Layer 9 of a small transformer language model trained on English Wikipedia (12 layers, counted from 0, width 128).
A neuron's activation on a vector x is GELU(weights . x + bias), where the dot is the dot product.

Input weights of the MLP neurons that the questions are about. A number n stands for (n - 500) times 0.00079.
n13 (bias -0.104): 550 503 573 310 604 605 568 680 454 484 585 668 455 476 550 490 513 582 478 435 630 360 523 440 303 565 523 659 493 536 610 565 286 353 459 451 507 523 379 462 606 429 609 403 428 327 392 378 483 503 503 383 598 813 563 497 400 530 716 476 561 589 369 586 555 557 487 310 510 497 329 346 665 609 383 500 533 667 570 524 533 313 545 354 535 368 432 529 674 608 539 559 267 224 576 441 510 507 376 574 585 592 513 702 421 608 716 576 412 323 565 476 554 463 474 585 550 539 523 249 520 487 331 295 394 613 614 466
n23 (bias -0.444): 504 385 769 270 504 455 511 470 522 634 496 541 533 752 283 228 633 522 475 500 209 349 688 550 523 500 579 564 223 672 635 555 434 633 504 414 311 647 523 386 444 477 429 500 447 585 482 420 326 426 551 386 539 485 418 518 456 545 425 574 602 496 379 392 298 568 428 318 519 743 448 352 608 485 555 515 278 422 827 557 478 647 420 556 511 377 471 602 617 318 342 664 336 527 770 406 676 631 553 493 330 716 422 589 468 533 415 222 521 651 522 477 546 776 515 389 380 500 515 354 566 525 573 739 642 440 552 518
n46 (bias -0.147): 657 405 529 630 627 295 642 504 383 532 701 610 432 676 448 537 608 551 632 226 431 306 609 560 321 533 518 474 441 629 691 428 572 609 538 617 690 563 564 532 500 546 445 388 426 471 568 374 362 329 397 347 655 471 665 482 543 493 752 186 399 586 539 463 525 730 521 550 380 489 592 175 504 596 522 666 526 529 459 545 537 478 539 282 368 500 500 442 668 419 518 632 511 477 489 362 492 515 436 500 489 511 555 427 539 361 385 367 331 526 784 746 412 407 294 624 197 446 617 456 413 446 606 286 548 163 398 538
n76 (bias -0.141): 578 706 469 376 443 272 500 500 773 537 750 523 466 644 574 27 376 755 407 549 379 771 455 614 310 572 358 681 573 531 515 451 451 492 723 439 443 546 609 493 419 512 565 504 434 629 334 380 341 549 370 447 757 462 474 572 605 757 627 528 440 537 540 580 353 647 460 448 442 484 447 597 386 228 436 592 466 401 488 719 477 523 437 354 563 527 500 331 679 489 549 500 445 621 619 728 420 707 442 635 462 367 366 424 540 314 340 427 493 496 254 654 698 213 380 481 531 560 382 408 424 560 535 594 627 361 436 611
n104 (bias -0.389): 776 254 396 184 421 516 472 516 670 632 402 532 481 451 694 468 549 468 272 531 359 484 689 618 653 563 456 644 392 500 410 504 453 665 492 468 405 476 439 743 444 562 552 813 477 381 550 395 665 449 469 382 576 345 523 425 410 504 380 719 387 419 379 297 527 444 542 714 443 533 433 395 427 552 693 540 705 567 704 638 695 548 504 636 612 484 586 461 431 373 296 397 169 545 576 300 634 540 609 831 610 469 293 441 301 393 606 528 629 472 370 279 439 674 746 575 460 332 607 357 571 422 659 696 320 640 354 578
n109 (bias -0.280): 642 353 443 374 507 545 594 489 474 500 447 776 397 264 565 546 642 696 419 341 399 573 380 406 607 679 572 481 291 82 519 522 657 287 698 579 417 401 650 616 397 559 323 645 630 560 752 393 500 552 434 470 613 489 529 534 519 238 466 594 244 401 305 636 649 153 416 603 334 547 590 523 540 625 582 519 609 560 530 423 613 542 342 439 412 508 504 589 465 395 757 440 583 404 382 619 492 625 658 478 590 343 530 485 420 665 432 546 785 531 459 535 554 512 407 545 705 266 380 500 455 607 550 668 561 557 440 390
n116 (bias -0.321): 210 467 595 571 367 591 493 333 713 486 746 383 575 530 444 792 526 286 617 500 572 256 392 503 422 791 544 386 445 580 550 368 270 417 381 398 587 710 422 427 474 500 300 482 559 229 454 660 592 403 313 450 476 478 535 442 689 555 313 618 286 337 450 482 435 390 409 600 504 466 493 422 430 416 435 537 663 344 445 519 551 570 496 573 793 321 511 443 248 489 310 620 350 653 493 607 473 569 689 532 594 472 500 529 525 439 649 394 517 396 254 571 371 544 514 471 599 532 536 482 540 486 612 417 427 654 439 705
n146 (bias -0.113): 538 582 567 299 684 515 467 433 681 493 712 593 587 641 379 477 405 745 493 558 570 621 570 368 492 463 347 508 444 362 456 328 507 526 702 660 548 511 481 596 571 465 478 467 489 496 464 496 572 588 449 533 636 534 741 688 507 582 496 558 321 630 574 202 350 451 640 544 390 488 292 383 540 291 452 429 618 382 519 473 805 462 301 399 590 187 238 595 451 415 276 604 532 333 406 453 527 575 360 653 445 475 94 437 565 581 333 549 464 300 570 554 607 372 599 345 635 431 493 485 596 489 313 327 597 496 327 608
n149 (bias -0.206): 453 454 627 458 561 443 531 730 573 478 545 527 526 201 508 496 535 565 444 481 264 531 367 419 355 394 372 216 299 554 492 519 280 508 646 631 588 477 429 489 512 671 492 670 515 385 683 470 285 748 586 447 537 488 456 397 413 151 244 476 579 459 492 600 587 512 745 666 547 352 631 351 619 430 900 337 431 611 682 358 377 410 429 496 522 500 711 390 711 638 341 454 485 327 368 419 690 690 214 455 527 448 438 424 559 534 617 387 471 340 546 639 563 344 492 542 426 315 400 658 420 466 350 656 539 647 489 619
n155 (bias -0.105): 756 765 471 528 610 396 543 640 546 535 446 450 511 540 562 259 547 507 598 370 564 376 493 328 460 468 608 565 197 670 412 334 294 351 471 403 797 500 592 472 435 322 568 493 644 479 542 496 434 560 566 521 369 450 455 454 676 431 569 392 669 479 681 363 504 192 545 475 471 582 504 460 396 377 557 312 457 614 558 618 676 617 626 333 545 658 563 500 569 665 489 435 428 507 309 477 474 446 599 398 500 379 507 681 580 539 452 598 483 562 578 704 641 340 316 446 283 461 643 738 454 556 165 489 507 721 557 416
n210 (bias -0.183): 564 722 556 541 414 569 610 625 590 334 597 604 446 372 652 606 312 379 497 357 603 313 380 527 341 431 409 479 500 283 626 490 370 603 425 430 514 426 688 530 332 450 545 548 490 770 591 469 475 528 321 596 490 287 666 524 739 619 619 337 428 419 537 605 483 591 363 337 748 633 646 606 466 490 514 360 555 445 553 639 465 398 354 440 358 751 452 442 613 594 534 625 487 500 434 434 511 413 390 480 638 362 497 414 473 676 507 311 613 564 649 536 390 426 401 625 321 514 653 524 476 293 500 548 252 363 338 585
n218 (bias -0.341): 206 336 508 581 642 684 594 443 582 420 659 570 408 370 496 629 262 566 496 609 232 208 488 255 379 439 533 488 364 504 593 577 537 467 492 344 504 558 630 543 591 458 282 375 571 533 767 395 838 671 492 577 536 356 767 785 540 475 529 813 290 584 829 504 605 670 536 685 408 253 545 395 500 508 569 628 512 610 500 496 533 604 420 521 656 549 468 540 613 484 427 607 366 277 434 509 340 624 747 714 484 468 628 378 409 516 547 525 107 763 390 581 346 341 476 655 537 379 340 331 402 528 458 626 624 616 492 635
n243 (bias -0.233): 585 508 325 349 438 413 393 670 434 520 563 550 545 500 343 352 275 558 346 668 504 546 653 388 453 451 584 424 458 705 684 406 315 570 299 379 521 741 436 348 538 599 567 512 592 715 439 753 606 380 500 529 780 450 480 669 345 538 588 743 492 387 697 642 594 702 504 500 666 556 221 203 758 429 244 311 322 347 450 393 662 335 577 370 654 458 345 271 178 646 414 279 372 470 680 417 391 538 598 749 682 548 350 368 669 670 556 420 333 161 475 453 556 530 611 384 567 594 446 567 471 545 641 521 446 332 537 661
n263 (bias -0.216): 356 392 522 507 408 667 626 407 337 446 528 358 333 393 447 356 572 470 496 416 504 583 522 375 436 518 583 474 545 489 701 438 596 563 718 105 645 655 511 464 647 211 608 445 343 659 514 599 474 725 276 526 514 560 496 382 420 447 365 624 621 435 535 392 276 651 414 500 683 326 541 523 550 365 507 459 489 437 523 729 642 542 344 696 685 511 489 683 500 556 379 470 364 188 537 344 563 436 473 675 526 586 351 644 529 411 717 350 375 606 663 331 789 595 551 522 673 676 559 451 312 555 504 445 440 380 607 532
n267 (bias -0.220): 642 377 456 383 461 445 657 643 626 682 334 536 512 228 678 460 540 492 763 422 359 512 504 603 653 398 432 344 652 456 601 465 641 359 516 818 211 560 289 405 248 438 377 543 454 804 685 582 544 445 215 362 546 464 549 697 407 440 692 752 348 438 333 480 391 516 439 508 565 463 587 431 657 404 555 616 516 634 540 516 472 423 318 252 411 579 632 629 641 409 461 488 599 553 436 317 608 536 650 192 437 634 460 358 224 591 405 384 454 577 658 353 390 431 574 591 340 566 698 647 661 434 504 508 556 400 779 560
n285 (bias -0.275): 481 405 570 590 692 602 663 715 624 268 421 548 529 470 470 496 191 562 725 327 598 515 384 602 530 655 570 448 563 548 428 403 572 272 538 460 423 515 638 391 585 485 390 424 535 624 692 292 563 674 351 446 539 206 497 507 263 611 736 351 532 475 408 654 583 544 444 683 493 678 463 653 465 599 645 655 551 449 615 417 482 151 568 618 511 548 267 468 507 376 569 716 553 590 636 642 562 448 347 568 533 592 522 326 323 373 626 482 307 452 387 594 535 489 518 507 552 421 631 485 398 482 342 399 287 419 464 672
n304 (bias -0.375): 513 359 617 578 215 666 748 375 575 768 348 233 671 850 594 170 330 666 508 725 417 445 285 368 551 607 525 664 466 295 610 709 644 496 650 567 533 724 381 520 492 293 425 369 628 703 484 332 576 632 605 467 364 425 560 736 480 626 391 496 451 585 368 199 319 487 424 500 432 716 625 326 387 261 475 513 417 396 496 436 417 597 411 593 731 454 529 619 665 479 249 392 516 321 655 557 583 550 521 541 392 536 575 545 460 687 659 382 432 436 430 522 436 737 328 649 252 701 392 642 678 321 487 455 617 588 537 469
n335 (bias -0.280): 492 496 616 566 279 493 496 496 578 431 724 589 307 462 390 560 515 552 402 668 636 598 452 300 451 695 519 447 489 481 566 672 614 622 638 612 596 443 610 657 812 385 240 632 461 578 597 245 311 459 478 342 661 578 681 655 234 545 613 698 281 652 531 257 559 402 278 547 565 670 701 447 500 504 522 346 600 433 631 252 362 398 496 519 312 511 569 438 417 634 555 649 429 428 564 313 504 399 496 456 345 403 500 378 572 478 585 504 365 462 330 527 668 545 680 407 616 416 478 321 378 442 596 540 717 492 504 651
n349 (bias -0.389): 554 427 341 388 182 524 698 532 678 591 557 419 528 542 118 517 425 747 643 416 415 426 540 566 380 315 561 599 512 557 444 596 552 891 504 573 727 269 571 488 369 412 512 472 578 528 693 317 678 423 658 270 504 573 352 460 520 434 763 614 556 121 496 516 576 434 618 608 417 597 541 359 551 455 544 611 742 435 504 438 606 318 476 488 457 484 695 208 653 443 504 537 508 695 394 581 628 590 624 676 625 630 508 564 653 447 221 685 442 620 540 450 434 306 184 723 619 516 338 569 452 421 600 625 336 537 371 492
n355 (bias -0.236): 675 390 553 481 432 383 372 371 470 567 582 588 474 671 465 457 469 420 715 403 730 257 700 639 682 496 546 304 584 741 646 451 447 489 438 428 496 485 426 697 481 449 500 316 533 545 456 619 496 572 452 432 467 344 551 391 392 374 289 508 507 663 580 580 418 546 320 243 415 437 717 562 301 771 425 519 689 417 615 675 607 732 470 627 430 378 493 507 481 648 718 432 500 508 504 632 564 726 252 422 504 467 630 440 250 685 736 442 336 585 591 657 642 628 365 568 224 560 511 565 383 470 594 278 328 492 681 514
n426 (bias -0.465): 384 544 614 602 935 579 162 791 662 514 728 356 312 525 303 380 238 643 644 476 647 595 275 362 595 437 485 710 326 634 476 558 407 715 607 589 293 340 253 642 550 735 856 296 443 628 486 224 957 730 572 598 514 545 613 480 495 400 400 361 680 562 531 445 198 425 705 563 631 756 125 656 844 500 784 455 505 593 390 637 416 500 259 700 846 262 408 325 570 451 417 342 457 429 535 365 375 609 435 330 672 376 327 466 767 500 627 410 505 525 638 729 457 530 417 667 634 704 293 197 392 577 505 549 366 470 461 435

Each question shows a token from some text and the vector x that enters the MLP there. A number n stands for (n - 500) times 0.014.

"ch": 321 571 552 581 465 652 402 540 518 296 721 424 692 414 510 582 569 421 713 326 533 459 538 541 397 513 549 534 457 332 422 357 610 476 484 444 450 341 661 597 431 459 715 327 460 391 558 480 572 422 574 511 538 485 356 440 453 431 443 535 575 658 448 522 430 405 559 451 447 317 577 555 448 523 367 625 491 568 418 413 433 530 413 467 491 514 598 616 401 363 506 626 525 506 490 442 605 461 456 614 548 576 572 600 619 521 608 304 840 526 469 463 505 476 535 487 546 614 556 620 571 378 368 590 309 459 326 462
The most active neuron and its activation: n210, at about 1.9

"ov": 529 445 322 439 592 428 486 450 443 539 515 481 680 551 472 327 626 506 386 573 548 617 607 662 430 626 427 719 479 363 341 544 525 535 349 332 288 485 614 627 588 465 581 261 563 358 485 534 345 349 570 482 394 539 215 631 438 491 457 568 422 617 390 464 585 582 532 585 387 335 410 471 402 421 239 431 379 497 433 578 438 503 499 473 448 629 552 400 468 583 671 636 593 557 571 535 608 446 504 618 410 470 606 437 576 473 619 533 595 276 531 584 655 526 572 557 523 717 602 523 535 506 564 597 327 594 439 395
The three highest activations, in order: n76, n243, n13

"'s": 529 518 562 457 527 540 505 524 408 568 714 493 461 560 469 469 543 475 557 601 506 498 516 598 470 576 481 482 506 498 368 443 519 484 459 443 394 553 555 603 477 561 504 481 517 523 471 398 463 465 459 586 443 487 536 635 479 565 456 542 633 583 379 545 495 560 587 447 510 143 571 475 500 429 440 464 430 437 511 516 520 430 430 495 475 570 445 530 547 490 510 556 552 504 522 118 535 337 495 405 545 593 513 464 581 464 566 386 594 557 523 524 500 702 610 435 519 526 570 480 509 454 588 534 411 451 441 453
Which two neurons fire most, strongest first? n263, n23

" for": 630 508 526 516 562 410 484 486 450 489 674 527 523 579 447 462 565 542 531 579 477 498 514 675 516 520 580 489 482 438 415 456 638 526 498 453 346 459 571 618 392 511 519 439 560 476 459 502 394 483 569 582 445 503 487 546 599 655 468 533 566 579 446 393 539 475 573 477 432 178 554 577 519 519 463 629 389 537 482 527 569 440 527 395 442 573 537 488 490 540 594 535 521 430 414 112 324 524 586 534 461 460 467 442 536 448 595 478 616 494 587 526 521 571 547 356 512 572 464 495 442 453 474 412 512 506 479 480
The three highest activations, in order: n46, n146, n76

" N": 331 417 512 546 509 436 494 672 414 597 671 522 608 517 498 523 637 524 626 753 512 569 584 553 487 591 437 425 648 474 301 519 543 554 600 465 367 381 665 473 508 215 606 566 548 604 457 389 381 416 479 474 465 455 537 558 516 507 440 571 479 506 510 382 521 462 606 510 567 270 502 659 565 410 369 469 423 509 596 380 530 515 589 385 233 450 448 530 519 480 634 439 597 493 465 415 397 477 425 491 589 340 600 516 548 497 659 402 601 482 599 396 436 569 491 247 582 527 499 546 501 463 532 570 568 473 350 481
Which neuron lights up most? n335

" f": 437 399 605 616 523 465 417 654 480 490 595 533 542 640 424 539 544 666 474 554 434 417 643 541 536 552 474 593 530 487 408 447 613 638 714 374 297 479 689 480 665 410 543 535 550 545 499 463 176 396 467 471 363 552 387 551 493 468 315 579 624 623 453 548 425 453 714 458 381 293 588 522 479 519 412 464 339 460 456 520 527 457 449 343 274 494 337 612 460 511 533 483 732 560 482 465 453 363 506 429 655 600 657 478 596 506 601 376 719 392 545 473 392 639 503 308 430 465 450 544 589 496 465 576 459 421 493 430
Which neuron lights up most? n23

" Building": 638 598 610 378 492 584 471 635 408 442 578 539 546 419 556 374 632 414 609 481 491 556 459 592 468 620 477 465 495 473 453 389 504 344 542 533 562 533 576 557 472 449 562 449 626 475 433 468 526 511 581 554 299 454 527 472 484 492 472 508 495 564 549 622 434 448 690 466 412 242 611 466 492 400 498 381 259 640 479 428 450 404 703 514 358 588 508 495 508 483 641 613 600 575 317 297 486 497 591 525 465 510 450 693 538 472 599 279 836 518 371 489 370 537 587 392 491 630 635 511 515 414 606 667 426 384 356 282
Which neuron lights up most? n155

" Smith": 583 453 606 622 450 604 290 582 421 555 676 508 648 552 405 549 527 312 673 568 496 442 716 779 475 656 347 348 522 561 356 450 573 462 523 513 425 427 553 733 554 405 694 415 558 480 530 623 504 505 539 536 331 348 380 396 519 482 380 463 516 569 488 584 508 479 470 256 430 251 497 525 410 547 381 527 517 579 522 438 427 617 637 397 368 592 515 426 441 428 464 499 587 448 594 431 537 440 480 712 614 526 553 468 522 593 589 375 517 593 444 419 466 521 555 395 487 554 534 475 448 443 370 552 502 510 396 237
Which neuron lights up most? n355

" of": 500 537 524 470 509 417 497 491 433 520 663 539 544 515 435 496 528 528 509 639 497 459 541 534 479 502 540 555 522 472 440 506 581 490 481 531 398 521 612 619 372 527 522 468 565 537 453 524 472 556 562 608 476 538 547 573 509 584 498 549 574 565 440 486 522 488 598 537 442 132 515 501 524 488 449 536 445 533 484 489 541 492 396 396 417 526 521 512 508 528 547 518 556 402 340 77 352 493 547 547 480 479 541 510 616 501 567 451 512 446 585 527 505 594 558 424 550 465 519 464 504 467 485 485 471 488 513 435
The most active neuron and its activation: n146, at about 1.6

"ate": 530 593 507 508 592 493 454 541 436 526 718 549 543 527 464 458 617 472 434 527 489 514 528 568 435 587 523 554 570 388 439 397 473 487 553 408 439 453 571 588 427 476 511 363 569 444 478 462 486 490 480 525 463 531 641 562 531 467 582 495 551 571 357 434 497 654 525 441 448 112 493 505 575 472 527 565 382 479 516 477 459 530 449 515 424 621 558 594 454 373 578 540 530 396 359 197 532 424 409 478 499 586 531 542 601 382 586 482 631 446 493 551 479 620 604 487 566 482 536 455 642 411 499 552 416 586 487 549
Which neuron lights up most? n13

" that": 557 614 564 451 578 484 552 481 422 441 661 523 523 441 505 494 549 493 539 560 489 611 479 611 441 510 627 587 493 540 520 503 581 469 473 441 432 378 518 618 497 515 487 469 637 501 490 580 538 417 489 462 511 550 591 508 478 581 423 513 671 513 472 614 493 547 441 404 437 134 611 432 459 526 532 440 598 607 423 409 451 529 511 493 483 577 500 365 400 458 603 443 737 446 380 173 375 494 433 462 502 422 605 507 638 440 517 527 547 468 571 434 442 420 578 416 435 572 677 423 568 480 451 623 483 462 417 407
Which neuron lights up most? n46

" re": 625 378 629 537 693 624 445 438 423 576 573 432 448 627 542 361 532 563 454 749 516 535 565 367 444 491 390 668 611 355 339 455 595 357 524 503 529 482 700 582 544 549 538 539 623 492 427 544 480 349 415 608 296 374 364 481 519 649 508 402 598 703 348 463 449 514 557 460 389 431 616 470 401 610 340 477 285 545 519 422 525 431 387 453 170 554 486 514 592 342 565 495 756 552 493 399 493 415 364 457 500 464 681 607 597 447 587 509 616 627 527 345 423 575 678 420 507 505 523 490 536 601 347 677 404 383 395 446
Which neuron lights up most? n304

" G": 248 487 629 646 479 619 484 630 501 522 562 392 510 523 361 542 577 430 523 644 375 479 597 680 594 567 504 538 539 580 378 507 501 401 531 430 376 435 701 574 379 248 573 413 468 487 456 469 424 571 566 416 498 450 487 467 450 416 579 600 480 526 595 427 543 493 742 529 477 424 590 608 411 315 346 500 324 510 447 395 421 469 595 323 349 462 601 599 460 336 545 554 591 609 542 429 560 430 418 500 599 559 568 586 461 386 481 421 712 514 501 438 516 500 622 277 374 609 594 548 760 399 436 524 543 509 507 424
The most active neuron and its activation: n23, at about 1

" as": 546 575 494 508 633 510 475 499 459 429 675 525 558 538 413 533 455 500 579 624 532 557 535 505 437 441 482 568 482 437 462 512 555 549 484 485 451 437 487 604 425 410 544 430 605 485 523 495 502 587 569 634 593 580 433 561 546 605 417 544 521 553 465 481 548 599 594 467 445 123 524 493 509 510 434 589 309 461 500 408 491 508 411 480 409 563 543 499 454 525 597 502 581 389 409 125 357 553 466 431 487 507 488 478 567 470 590 512 589 453 595 531 474 595 534 456 510 457 523 476 477 466 468 509 447 533 489 532
Which neuron lights up most? n146

" scheduled": 613 594 508 535 690 402 485 419 444 525 599 529 621 462 501 434 644 513 531 541 506 576 421 692 418 479 450 614 481 483 388 583 557 460 534 655 388 425 554 674 533 451 591 324 525 502 558 488 408 385 562 519 456 476 529 549 442 341 552 559 589 556 401 401 447 570 590 492 496 207 501 524 581 441 612 610 257 638 614 504 443 421 501 431 507 558 455 484 486 519 441 384 560 468 422 259 489 417 560 502 584 454 640 569 558 439 622 383 668 464 632 518 506 641 474 206 566 505 523 493 493 436 426 509 354 544 466 400
The most active neuron and its activation: n426, at about 1.6

"ated": 568 649 532 521 649 345 508 476 456 418 751 450 569 522 389 564 606 476 479 576 490 469 439 650 472 625 493 515 563 423 503 384 582 483 540 414 369 436 603 627 457 466 617 432 530 540 462 564 412 315 492 570 357 526 453 486 491 411 527 561 512 504 360 495 481 574 595 540 390 169 542 496 679 454 471 594 362 595 593 491 472 437 406 537 346 560 519 633 543 444 555 560 474 425 440 251 486 348 505 415 499 543 613 486 525 480 571 524 635 556 547 577 468 592 549 413 541 449 536 491 576 364 507 552 360 439 563 529
The three highest activations, in order: n46, n267, n210

"ating": 561 649 527 516 651 371 429 497 431 478 694 592 575 510 526 570 579 535 523 499 522 518 540 502 465 494 492 549 529 403 505 422 531 567 428 378 352 338 498 620 463 421 521 458 563 523 444 392 462 470 630 508 504 565 503 594 546 521 469 471 543 538 387 450 498 564 550 479 370 124 540 497 563 470 543 552 401 570 601 490 499 434 506 463 519 653 572 608 513 492 566 510 561 418 429 177 457 459 430 515 501 596 601 520 559 442 415 548 597 470 630 600 474 586 509 411 528 448 488 518 531 478 379 505 394 459 535 475
The three highest activations, in order: n46, n13, n146

"c": 284 397 497 599 534 543 564 612 633 411 647 456 593 554 501 541 470 445 673 412 506 522 499 555 526 665 635 424 587 446 421 393 539 392 557 433 390 409 558 670 403 359 454 429 564 424 531 441 537 317 710 512 389 492 487 678 427 483 349 576 626 556 425 654 520 425 624 597 486 362 555 458 406 509 395 557 593 421 402 449 545 337 269 518 385 531 563 529 440 307 630 644 516 489 357 543 500 450 541 487 520 584 746 627 527 482 621 535 694 381 499 457 479 572 622 465 403 527 655 397 597 437 420 545 333 382 299 298
Which neuron lights up most? n285

"ors": 558 423 451 627 607 363 454 617 570 388 693 677 584 523 495 516 489 398 624 529 482 340 637 559 434 444 606 531 451 453 470 511 572 398 446 400 305 463 532 714 432 536 431 403 568 399 496 448 485 554 612 566 337 458 373 503 510 638 519 565 464 642 324 509 380 558 646 458 488 206 604 599 520 433 341 431 350 594 498 243 464 485 638 538 399 621 564 526 470 577 569 538 595 554 423 406 374 495 512 558 547 459 631 416 517 391 638 542 475 582 624 590 508 403 547 463 548 457 596 414 549 514 431 542 423 527 441 364
Which neuron lights up most? n218

" many": 567 450 574 616 564 443 450 493 453 460 687 591 484 569 514 472 564 508 534 590 527 491 506 640 527 548 572 555 531 416 480 442 628 485 446 523 409 412 494 667 568 566 544 452 607 588 483 322 438 376 457 510 462 498 411 563 482 567 677 537 582 574 393 449 535 481 528 441 536 85 471 525 482 514 419 599 464 448 568 420 495 387 519 576 413 522 549 446 411 443 491 476 502 424 439 195 490 470 477 591 460 519 571 484 538 488 550 442 537 501 599 475 591 576 579 382 512 478 444 503 506 572 455 452 496 552 452 520
The three highest activations, in order: n335, n46, n13

" with": 558 539 585 471 555 423 458 574 447 434 664 479 593 493 474 512 605 513 574 544 445 515 517 505 493 520 546 570 529 519 426 507 545 489 499 483 429 465 533 573 304 431 517 487 573 465 487 461 507 509 529 611 451 560 492 527 600 623 511 453 492 535 500 431 533 616 575 473 380 120 501 545 511 455 442 548 408 525 511 450 512 483 424 444 489 578 550 484 454 488 546 529 641 432 483 90 388 587 559 604 477 526 561 554 555 478 526 504 594 478 524 379 474 561 552 449 486 515 517 564 499 472 425 441 538 512 492 482
Which two neurons fire most, strongest first? n146, n46

" had": 462 549 526 574 630 584 533 522 283 498 590 522 524 541 478 377 469 405 537 514 457 550 404 565 359 481 509 608 483 587 417 541 569 434 516 461 492 542 513 704 445 504 525 331 484 503 387 459 471 345 486 563 505 438 401 626 587 605 525 490 666 666 458 494 437 582 598 516 478 173 468 671 595 499 557 577 365 475 464 547 529 477 323 471 512 517 485 464 402 465 639 494 715 550 438 254 252 428 489 481 455 435 544 538 616 498 643 401 677 529 551 434 463 610 556 344 609 541 449 531 643 510 521 504 417 477 461 455
Which two neurons fire most, strongest first? n426, n263

"in": 353 517 503 619 456 616 408 622 397 459 648 499 574 472 467 511 661 550 682 667 461 466 629 647 459 496 355 321 500 542 426 467 577 507 394 482 484 377 608 686 536 402 785 405 566 508 362 474 557 262 663 461 586 535 350 337 434 527 468 472 432 668 461 469 507 485 577 473 360 301 499 443 310 550 327 587 360 488 438 392 481 577 540 477 549 558 414 424 414 407 533 360 448 623 555 514 539 543 452 655 684 613 499 570 617 352 627 543 692 610 489 382 509 380 641 493 588 383 539 479 484 401 464 594 438 475 440 427
Which neuron lights up most? n104

" int": 563 346 601 502 535 543 555 411 457 609 585 399 503 518 427 410 490 779 513 750 491 498 523 425 445 557 508 525 623 439 455 551 485 507 591 419 406 325 619 629 531 510 543 504 690 546 401 332 426 400 517 549 377 426 479 543 461 491 438 529 568 640 253 415 499 525 559 367 265 330 647 511 551 457 341 461 388 601 610 294 529 476 494 436 329 550 465 532 579 558 555 410 719 451 517 386 426 553 417 662 571 591 677 500 541 435 554 453 697 528 551 459 608 567 681 484 507 421 530 461 512 609 240 591 369 430 478 412
The three highest activations, in order: n304, n109, n335

"als": 478 472 392 601 560 475 415 529 459 585 704 605 572 472 611 490 471 422 346 553 582 650 590 628 434 613 449 463 510 398 496 465 647 451 495 451 454 485 616 793 475 630 424 371 419 608 491 371 471 469 585 498 375 460 399 454 403 623 536 566 520 495 372 433 492 623 490 517 449 313 430 654 337 577 263 507 424 585 451 383 438 459 568 517 443 575 516 524 376 563 434 416 684 666 459 389 477 474 463 469 418 339 776 482 522 434 569 586 674 604 498 621 561 460 543 418 626 421 624 557 489 453 384 400 399 424 470 428
Which neuron lights up most? n335

" the": 553 561 633 429 504 436 562 632 450 450 615 497 594 497 502 461 458 530 629 622 489 545 489 645 480 490 594 528 576 448 394 568 630 433 398 493 495 564 597 552 471 526 639 466 565 523 526 545 537 399 432 427 446 472 362 514 433 471 519 484 555 489 447 417 517 450 596 519 478 224 569 566 401 481 398 560 544 444 584 525 543 447 573 542 486 568 507 452 525 428 405 487 537 430 512 84 492 356 477 547 556 614 546 450 559 521 560 368 556 563 524 460 598 455 551 458 540 654 575 654 442 387 409 473 400 466 460 318
The most active neuron and its activation: n263, at about 1.6

" pat": 556 451 518 463 556 686 475 492 403 576 602 269 527 525 454 426 485 513 448 659 483 435 559 683 533 598 496 488 666 464 440 450 510 456 651 554 445 465 588 756 466 559 562 576 615 600 446 520 410 404 451 469 443 416 474 644 409 646 390 562 453 550 325 465 601 464 547 373 337 253 680 441 420 617 420 441 503 607 535 332 471 453 598 554 298 488 500 506 464 358 589 477 482 524 412 392 624 466 419 646 466 727 672 557 432 533 568 415 614 465 381 449 522 527 649 475 483 417 657 410 517 476 415 610 286 528 413 306
Which neuron lights up most? n104

"it": 486 500 601 558 494 376 466 504 381 477 740 361 673 489 410 538 715 576 473 572 459 548 585 435 424 580 500 597 665 391 445 479 555 568 467 403 432 391 496 683 460 385 453 408 665 538 465 449 391 441 526 507 427 416 469 471 402 504 347 490 464 605 401 416 596 540 510 415 553 204 584 414 524 477 390 447 448 542 610 493 447 409 479 542 479 690 505 548 633 567 684 503 673 466 492 468 592 477 466 626 508 595 622 418 622 385 527 458 773 553 528 527 487 492 566 636 523 487 550 549 503 397 354 398 252 431 446 290
Which neuron lights up most? n210

"ist": 482 394 554 581 660 620 491 392 426 434 701 541 499 470 465 476 453 581 656 515 361 533 574 580 561 467 553 596 476 400 441 478 638 436 504 541 398 435 518 752 519 615 591 516 484 503 436 449 339 553 564 551 324 356 496 519 462 454 653 543 501 541 372 577 455 432 470 484 396 197 606 604 450 402 329 524 523 630 505 446 486 427 659 593 469 381 550 416 477 374 556 515 526 421 546 338 553 393 428 715 401 615 551 422 580 437 567 305 520 601 561 586 445 523 593 462 511 418 584 362 605 424 497 594 472 547 508 392
Which two neurons fire most, strongest first? n285, n218

" It": 553 595 695 442 539 581 612 598 439 484 673 667 597 611 443 403 537 480 575 518 532 582 402 648 373 541 582 590 552 516 376 556 636 364 574 431 460 492 408 623 553 521 442 413 621 447 470 485 452 257 503 434 469 459 452 482 453 530 421 558 639 562 410 573 540 526 523 402 534 189 493 478 417 545 416 386 492 537 430 366 477 495 561 577 550 592 474 431 590 479 634 466 720 500 446 280 308 520 453 508 568 409 487 517 572 409 498 507 734 547 500 392 416 477 538 414 504 536 558 563 482 398 505 666 476 435 324 444
Which neuron lights up most? n76

" ": 572 512 482 531 499 390 496 668 375 450 608 530 520 590 412 508 410 415 572 693 438 550 476 650 400 506 462 593 772 286 432 545 723 527 462 538 435 452 489 580 300 559 523 516 559 439 612 518 437 431 510 468 438 534 204 426 478 517 509 459 485 530 553 486 487 552 646 460 449 281 521 549 555 420 354 539 478 472 646 520 516 466 558 403 389 466 472 508 580 404 395 451 580 493 319 366 513 460 545 573 638 515 706 557 640 510 532 375 538 583 584 398 553 504 653 356 526 647 496 639 458 445 302 654 237 521 320 513
The three highest activations, in order: n349, n210, n267

" promotion": 617 417 659 489 764 471 393 577 385 477 550 597 489 495 484 437 560 440 634 625 597 540 535 551 472 445 438 655 625 393 485 505 591 398 446 487 493 332 639 651 602 575 521 499 703 556 478 382 571 525 449 527 304 403 470 580 497 461 510 515 514 600 354 565 481 514 573 337 385 193 442 438 365 509 449 493 390 687 408 382 471 473 607 602 372 675 448 483 519 517 555 460 603 462 397 239 544 393 343 514 499 507 634 581 568 378 598 499 649 626 507 485 452 497 558 420 526 575 551 487 487 466 370 638 502 460 511 332
Which neuron lights up most? n13

" The": 651 551 708 434 517 492 506 610 463 463 707 471 534 566 471 468 503 497 581 546 427 516 561 716 556 526 578 542 592 504 452 468 577 421 468 476 474 455 577 575 484 512 485 459 544 419 472 554 474 332 468 509 439 527 452 535 436 537 414 504 641 611 420 522 462 544 523 525 523 163 439 565 509 472 452 501 500 439 500 491 483 481 485 606 411 514 491 499 537 384 463 444 540 582 572 80 485 414 404 529 459 532 545 464 523 467 545 454 589 479 570 417 528 509 568 429 512 576 566 567 502 432 391 574 480 537 442 456
Which neuron lights up most? n23